Layer 16 of a small transformer language model trained on English Wikipedia (21 layers, counted from 0, width 96). Numbers have three digits each and are written without spaces.
Take only the direct path to the model's output, skipping the later layers: a vector added to the residual stream pushes a token's score in proportion to its dot product with that token's output vector.

Output vectors of the tokens that the questions are about. A number n stands for (n - 500) times 0.0032.
" percent": 480337585633609337502229489581588612388491502479435548468315486286591424533564520484805376532590438422411513680608499484541570318247502418346573549707520591693489451415653677442597363329419491587596490445517322470506597510506577272399666738666519594443401474457387444439489614612479514514
"iful": 487329672408326168757652482254498757606632462548374229563565847601697193734546755221725442643561533562320683691282423563597556600509362349478355824579503307385468541195638351639512469467375293540609628692699297336476761070528800412300461668431403367532430655591558315414523606580255477442
" val": 316599521449624483485481570555635504375517607599572502453296536502594419584554499475665520522558520564529664502408434473493472513502514242489596574493587539539517364383492558420561383543445318394470585480556349497568553294415483408655499589474597497528490459635433382358550563540544632325
"ural": 346592712503439295373740368328302655476524541720402227455394615349495393599517506355711503650343460525601567405496337206589679673294648354773307772593575413467390402563585300506597548424639344592488369608624318514303367298426637322612621628374591568255599678723769451542626517462527557580
"ach": 543451296453574434652565444429576550556382545543592321543531640464519333550488368428629508345380347586615454488497342433650571291441645520674628704646513355447546454608461708575482462544487623449578321301579310620551423575414480462474490479589455554403450460570334537621707449472397548521
" n": 552510388436397517560503556573529341438599550628485588494438276573499544602529626525542649653501631445490605478467470490538508576482501454366503498567519437575631478528393476439556464489601455525484442486459500335563544389338581495556466481526600549413426530581513463362415543449460425388
" century": 636268972447409453601409577384597748609306363483524390644594725473467391479549625508651369508407534531697452355551336570484476556282518204371671384627598533636364412364567336353778413638281333727572568346578352492210406720491550501369465789452487565299501413573749228535657448653610426494
"ria": 595466491346497304515522579272448503503557367416576436375661496432497436734493370392421679519415412483551429546506565617410402477404614469428389356646419379448471476353619633533809396519421496676500706434607436207612624373445518639638592410406507599232503586525731463599618428406522792675
"rib": 514434435513537264663819265740636479541456528325431318362517656508500515616514344372493504527416582619673776449643565444456650460348521524595698474530582241371516482409500470493714317426459402415461702449683421533652271360217558413528697481522646512153616519445516532529536548420455608474
"ch": 633582486574425447585598546439698456528541593705579487427609442373505425693439535398486625535624428464454470663613378517353469414445669556665564645675314403440544512546355585454538471470480570637420533409558461346606521425390519561574487308573361393342470469431292513578216467502292633572
" 202": 478363460507467703393494453379519581437510531335293589522392613407222285278610389467550587391365503626552506617637571412473575487457391381410390430474682521601478525550425539526401427335337620543650709478538485621563579527490611658396674509618506630459569516548663378349622548625477502536
" Poly": 383518614434485357538418342492416504489488469571550602524604517461514506506567473451403483367546613603473584451345436474382468526295390325466655466648532477621304302597547511550580392626413427544530551409563530478587625466550457563516529361558648609496494488549596572606559303457619661450
" Em": 339564506448389475560630582587299538579434613531501464458516506573483563424523377446485526660531609543388630440608394607600587438529442403415506579459589443389393348634453620460597498609445486575543477451513512533495558344419542494481520422499591526539576504600550407407566524464385460276
"weight": 472542651677392394646453426388729765748461622499179581495646583593458627478494514427756499426512546369231625469442428522323331447287384435641557528559582524603537652285307556162715412257512466758502507299546384511462659428512702633571326638311436516470515759708351452243678552515397341488
"uit": 462389509588323387397576659455748483569331524435416387440352342444598252663567506510647469674392422667473356426307531474623506641423440404634497409560513470449405409498744450750627679109595447385482562464639372536483544563624533599450436449435191338536743808662261462517501552641691487626
" jud": 332551588571433579629305560472375473363462543404461623397338486391433425337608473489642595537628590566416582524539434432540481454287434269423507504537614608635415574516712608461598448410318376558486420502540355504647578411376605577568507513377660377466616479652620547421510630671385658465
"13": 627372437573336539602581447445671449571437556477361408624534502593505496477592556463526463445426500650567376624479580437434468426575407583472494407436498379556606551353512514428460470537505389460660723556530387405455508567395405510487498484490590530508461624500675448532414444571523420478
" no": 541565350499487394467594515516430505425538625563549669567397718564552420616513672510530446583570419576475616546507356373591527466445458446346376656375546426413619368561422407509578449554577445717406387355464462291381503449356480468575543666533598536613407371458567462346567448511614615532
"q": 507524436514522451498405585687483495337447479594411528544457419431453505563466642414337698531407443639574474398468484398383522477511430575523554509711455384539562616478471773549428564255503463489498459525567435513358737525515515479471635565551549459339572600495449377379408502530664547413

Output weights of attention head 2. The head adds the sum of these rows, row i times number i of z. A number n stands for (n - 500) times 0.00041.
o0: 613344649425552380409595474568508496637500573756299269637535444554537457628510587373320344665354394654439409288328360453378511414604527581621718221533577455397669356276656575500737203598533432391547472627583637764313343484902467387601617398751507482295436610299471435547605463542355755323
o1: 529264370451685538568436263527519508724362386232563558481632686434574428444496437605479542739572476455381580505607624628683406499624462364292714402381495515738343618548489441272547410566459531646424551470303719688509456529501463466496592524428661639351538346339681494518563402371515461410
o2: 632492692489591327568510360412067681726525305424387555496586331598392466433417494660521574329478516559609326433786460405412555526512609440567515298407557414552535686330425129537730416780580354406515204526258581477627481326615685885769186657466640256737566622839386661547442556574221465405
o3: 359461473652650748534690659419613638464519695326514638472359492393472566222399389484572343094490543325702354805497542654455500473207457612329374581400971455450573688725567705673295405420336497479232465240639180622547597550341449445483508619454467512473347615582471447592451623552602556545
o4: 358525662415581341417251629566428558585639517607548399509367307436473673637485382404452269461503472318653553241527040383564694386661651410574633721606509494227596485480610506674492545420674577480612442572335561554615548369760449488563465504659416309658487514478345472579563662378409461425
o5: 564323913674344674302501337569687427563462566444421259567614630447280176531274550560462327602253310864352234343686491319512488574385544489603738296514543636587538556635486452523563272578618396349353643695703521518247308555727664411340563436593905575370547562356741556749590215477225617435
o6: 344479362490498618547483651469582550581546194540748482448434534500667448587757476437566617478843526303537372373279564670564435525475461482472454458526311257413528687464441436557473521473439732540648509577177228681646557549335672555251562806880319284400351579404532201912319684621378395404
o7: 529387495484615449546819364593307597199496593466543845232729441306616583488633392428403413382628576390657526529373316726218752301524386336438411533418680296593579340441383804408472579545724507564781727216511279533652316495497469622612661367651599689609518378062415478631490309391661343531
o8: 574386696266670504360489477661284274433195607486574460484687591681618579565566436657436462738412722394411779337381480678518821641337438371580683730524253633652126553533271366531440792564694457713490369652349679394710434377391414453559362618472442395605720543453262504307651254379500311443
o9: 550451449562406501498737511405290674492603399249551705333513817602389396491763472628549744514669667428597423885518607613609292415598436324312302472229452263586555813408334239467588545426248613627439516559174433579551642391187648633417524745373493355458623544576857436663326594676396357353
o10: 240333503713594597563153486726389405242368438519659481303467726474369363369398303503361470219622469064601459277927229404649689391499593286565658584533425518451603762609950674504457299692586756529297471400241474500567506505583412602434562613593556575384790579092527275858678846421510472329
o11: 753165301354246729487665397128630627600285117502390478602523422393486473608411656517510565670761237609532270438666855387417341477446466797541516464576542464566425516346557562328660545364476618473700563333398694471621458749511637525417496363512604511093458347602429500708659404601557657457
o12: 523523614678320700602401530326463645656413404406416373326572623457298233505390331432605484469512396641481491696674596320666272608616596504440481349446488549537691608630491356564386550587514411405320609544461448373413588492436547537391513676170729717529622619841698343493297436536438451519
o13: 514671544856448410608313560410556502344723644460387543560631439533437459347472532356478370286197586605406424694709600600403318337219363334411327387351496488809622603676451390392599310623519435549422609441577408274342471497495672597327486757402948536469490662655747411647182517658507527410
o14: 593363560410421628481601525392620650662201105615707414326398575295518333657465475737394488328750258501664132209517403379504309460701675701718583305614517525269428769331500517501564572375605647293727511622390607709695501578455708477555557314847280408358242439302299695676491644496501401635
o15: 379429694537518550479495434382643585275388062705521532523367524446452368604393283588639315621641530388550430332561318559579466504345432624638645586712585709400345529607620581674301683467556377406350547547459421619646495364636599362348529639620431535413499450363270376500698554613786403565
o16: 712512798485704656573637509560288597431505575368388685618770285427558644436434587751430409351300559557637324324520478530312650392556632540483417444500390466584276466289288193523420747710462427586474418561408708554382565488761523743597478473506409379841375530231526430297589233432329230763
o17: 551510413631380517580427476567360488359485616548454386413574379568373530424503490453422316346648549442518479659875611542453586465424425501590524446285806284121557396589652715600395510596476501512447470347468310384418600643479520523572446448633639694502473530461369494730497704421256487640
o18: 815465243440324491575513465455332163450402868640409320578409376372622554518460927172314565769579508768386633799456563386546617181464549713680556797473400360222417421486469630367439597242513629491531556484732584180425670631585224475569468497519418491333338563515250410403653431555499564617
o19: 553508687714540315565735353590401454557545622218403603524438631301486252413601558479381652237368489622506300755499449476493649399719644703473438289425455407407638650196355462535554347517609519504369517516586441472673512478504277711759489424720363458615323506312493663561525625391426426619
o20: 584588651559434553487442812311126583442561452699611569577648273731369580315484580492569424352450699442689689375515495539345692471236325414666405650378306326527567720509376218536475722563421647574704311471217444266526711493510778609316306811258551228734668787734540244463475553571460419096
o21: 450592229125513447484526587613310480701411524585676679318514680713671770670948260679408648630812791238453750600379512742555434592734382150341529487290559333444317419463370511417542726590212649748663380476173603664545696333126525462648559451520308501562580420435434548436280555461452261453
o22: 508552175309526414638307548420297694310565495552640614356488443620716707580676409512557659692814601193657581500513610568472535486546495203364478618489357375463449496379560450257699676400375621699714639271112522459553636446380456557622409545488400370656708332545578368465369502437637488472
o23: 465531603522096638325380552585438203288868764720509407615485532646259631386539441446257422613348556653411413495814479248460526401546602452722658570487548462334671195350711438533577513549140654468387452653574628468112609436657526425575625475466654711557632454316654440544638507503217521439
o24: 361705815368593712392310767542667403522530867638772518374602692237587575304495260606374502312486657580462567404217342491467489728341539272341543646723400788798468449588377502557221579824488408682400561454681301621486737308243630332629545556292410540577384500373499360215176373430652341457
o25: 521355836424659309365550460514669670427514543557503332468673469317632412903448610640443179831347394662587354354315265466392451328445629596565620506655422562327327676522362316527689578309707286452569728835455613665580357352797509387564503533751524388417385479216427450470583267453443596496
o26: 637294736399701770484807476674274435348454430332357505599704604693441509517400710923604680676461563533532288528454709557400657674267530689671349487476520516352106481335271294692332786509185542380255346755556624596379204456619416523342558473534254289604546485295665425427874322495363280784
o27: 401341464327911215672498420574273331746617606470481400561424389634551651538283595442835500724287558426534795455231323577700625530490481318482586587355821575469598472670625568413374218554739413580312288463539533865385356369781391381490398461313588145632392501839476546410594519457403586273
o28: 345704432662193388387376576320603555536676505562654413400412542521570290460687511311487459364645517595472468669374501445455451542436492448576440579477347516321671673703468492524486486381625541459629685564494310260608621490260608494395310627460661385506551607780452525846249600436502590332
o29: 415642207501383465438448732444693493190640562748430430468278536497313710469381584279457589460583470428608551529520382507380374361279444664608213707655481571427658490541658775532567399160502685504585540410585397347639352550465407334404562407655278519236560543302500545463654824753802741389
o30: 306800498535326440451372624567481535548494736614713481443333460376556468434668446389310653108585475515588373427271244400466579530738789405499427445580240486347680577385554525610488487552571580462591561670489365386603727482346464639649492480715262444679355541445437580550316691466452456588
o31: 803382732563331528577733433300450528567406183585293419505533358571426327782475524534686322524557472678354320577626515463442372541548425762625474209560685402409457415538331534644376636658567353234490562477715412413429321493564696573521587470563546572509298565645345424524431554670408328728

Each question shows a token from some text and the vector z that the head gathered there. A number n stands for (n - 500) times 0.003.

" Arabia": 622524385403522513503557391460494481488510436483451508594529332541524622477518416515444546496537
Which of these tokens does it push down most? "weight"

"\n": 711747453274546383481609598479349662380129693518501487517497176892655499479684407518345316442481
Which of these tokens does it push down most? " jud"

",": 506485493448482411532469431503380523503525454509446478509428490546564486447474456542513560453557
Which of these tokens does it push up most? "iful"

" centre": 565491382325514536442606498369462523477519411557495478603392437474582586529559416416496561487518
Which of these tokens does it push up most? "q"

" of": 530459464541460397509503324552504520526497436472414510567523417529531577529360396499481584546492
Which of these tokens does it push up most? " jud"

"za": 650464442433411560456528377441328465482572334344452534510417431561467603491451462565480479449557
Which of these tokens does it push up most? "13"

" functions": 547428450498516431550510417505468549505508469436448543662478543534546624501425379465570563570513
Which of these tokens does it push down most? " century"

"da": 488494361543422565460464457510454465535554388424487609655491496475446634494442536457507471433559
Which of these tokens does it push up most? "13"

".": 590382529457611521575465448507534554599603503524464567559381676452457651532511391515584650489558
Which three tokens does it push up most, strongest first? "ural", "iful", "q"

" Kun": 476492289469469430532611578566519391462533281574363440526385577568582514529482506599521624389444
Which of these tokens does it push down most? "13"

" CS": 502522453351500407462546548486434469463442411476531407608589415533588487506504498512494488557456
Which of these tokens does it push up most? " no"

"D": 587466362440510415584490328554371537448441517459375374584574366550513566473500339481584572600495
Which two tokens does it push up most, strongest first? "ch", "ria"

" improve": 590411426384452533436409497373320479566499440467451485642358442568482553585508421446521549576583
Which of these tokens does it push up most? "uit"

"d": 560559394536499570425662656442561314407502391434538540457502507586458562669460535645418442499443
Which of these tokens does it push up most? " Em"

" boat": 580484298418511462515500418432488512457406410468372502686444406521535616456481437534536594498443
Which of these tokens does it push up most? "q"

" in": 549521435503471460471519370458407488492517468399516528488524411525495539487473416498462472530466
Which of these tokens does it push up most? "13"

" mini": 507469477452508425484530463471487455477517430492569498531563435538539574535433487446431538588486
Which of these tokens does it push up most? " no"

" next": 546469387487484492434524452402522482487421480544418514563505365450488530530476464511475578511514
Which of these tokens does it push up most? "ach"

" Ku": 532597426498414456478503527578493393451459353376493470480560434625526514502404604661391481435404
Which two tokens does it push up most, strongest first? " Em", " no"

" rep": 480472528425533462424519527456451399495590334446558545586427593540535600585464406549527476494442
Which of these tokens does it push up most? " Em"

" Cor": 527536475394470532443494505531530416524629324453561482461427542538561633579491491483435514478431
Which of these tokens does it push up most? " Em"

" Kas": 526621485365386526583486516589537665540646436535439412493410542512614474427501440440471554344497
Which two tokens does it push up most, strongest first? " century", "ria"

" established": 562483369540499466524506336466546503517548422507370530578438444459551577531459354508513668501470
Which of these tokens does it push up most? " percent"

" the": 494482447653457462482640372552660457508575429465452520517652442400451507510382416485489581554434
Which of these tokens does it push up most? " 202"

"rec": 527569473394478562458493507568552424536640311452540486446384557554556658583485472527431492430422
Which of these tokens does it push down most? "uit"

" near": 528388319388405372498632477427387532417556411476516475704525490531583554536449487325533700594516
Which two tokens does it push up most, strongest first? "ch", "q"

" at": 509434493502473447455512462476416461525539390434528496595488522491533507559473471497517534528472
Which of these tokens does it push up most? " no"

" to": 500366468479458454484486466399324490510543402475495508645442507442489521586484461475564586528532
Which of these tokens does it push down most? " century"

" and": 509331429497514467545444476380333524494474527532492513657432469414452513625544485452555601569547
Which of these tokens does it push up most? "uit"

"2": 478402353452536516637511433458496441494359531579450529528463392523460557505457625507596520616583
Which of these tokens does it push up most? "uit"

"The": 428610492612421498461567277651540503592621412479492531395582357458554466501441398488480488456459
Which of these tokens does it push up most? " 202"

"ste": 469517314456336552500487606510387362493516275459522557534362515644483682570369718511467432431530
Which two tokens does it push up most, strongest first? " Em", " no"

" Unit": 530520334545500530494488332510583549552538424493355571616424421482515665539429311460523571502488
Which of these tokens does it push up most? " percent"

"00": 546371462476651468504418370456583375467318509544399553509663348469417651399424544544530603673525
Which of these tokens does it push up most? "ach"

"uge": 594502372520486600525426376499539465594542410521347519541401444459428624546457358545497551481536
Which two tokens does it push up most, strongest first? " percent", "ural"

"t": 568518444545619425472500365300671608409393530471305629559441417450493514457327242603494634557409
Which of these tokens does it push up most? "ach"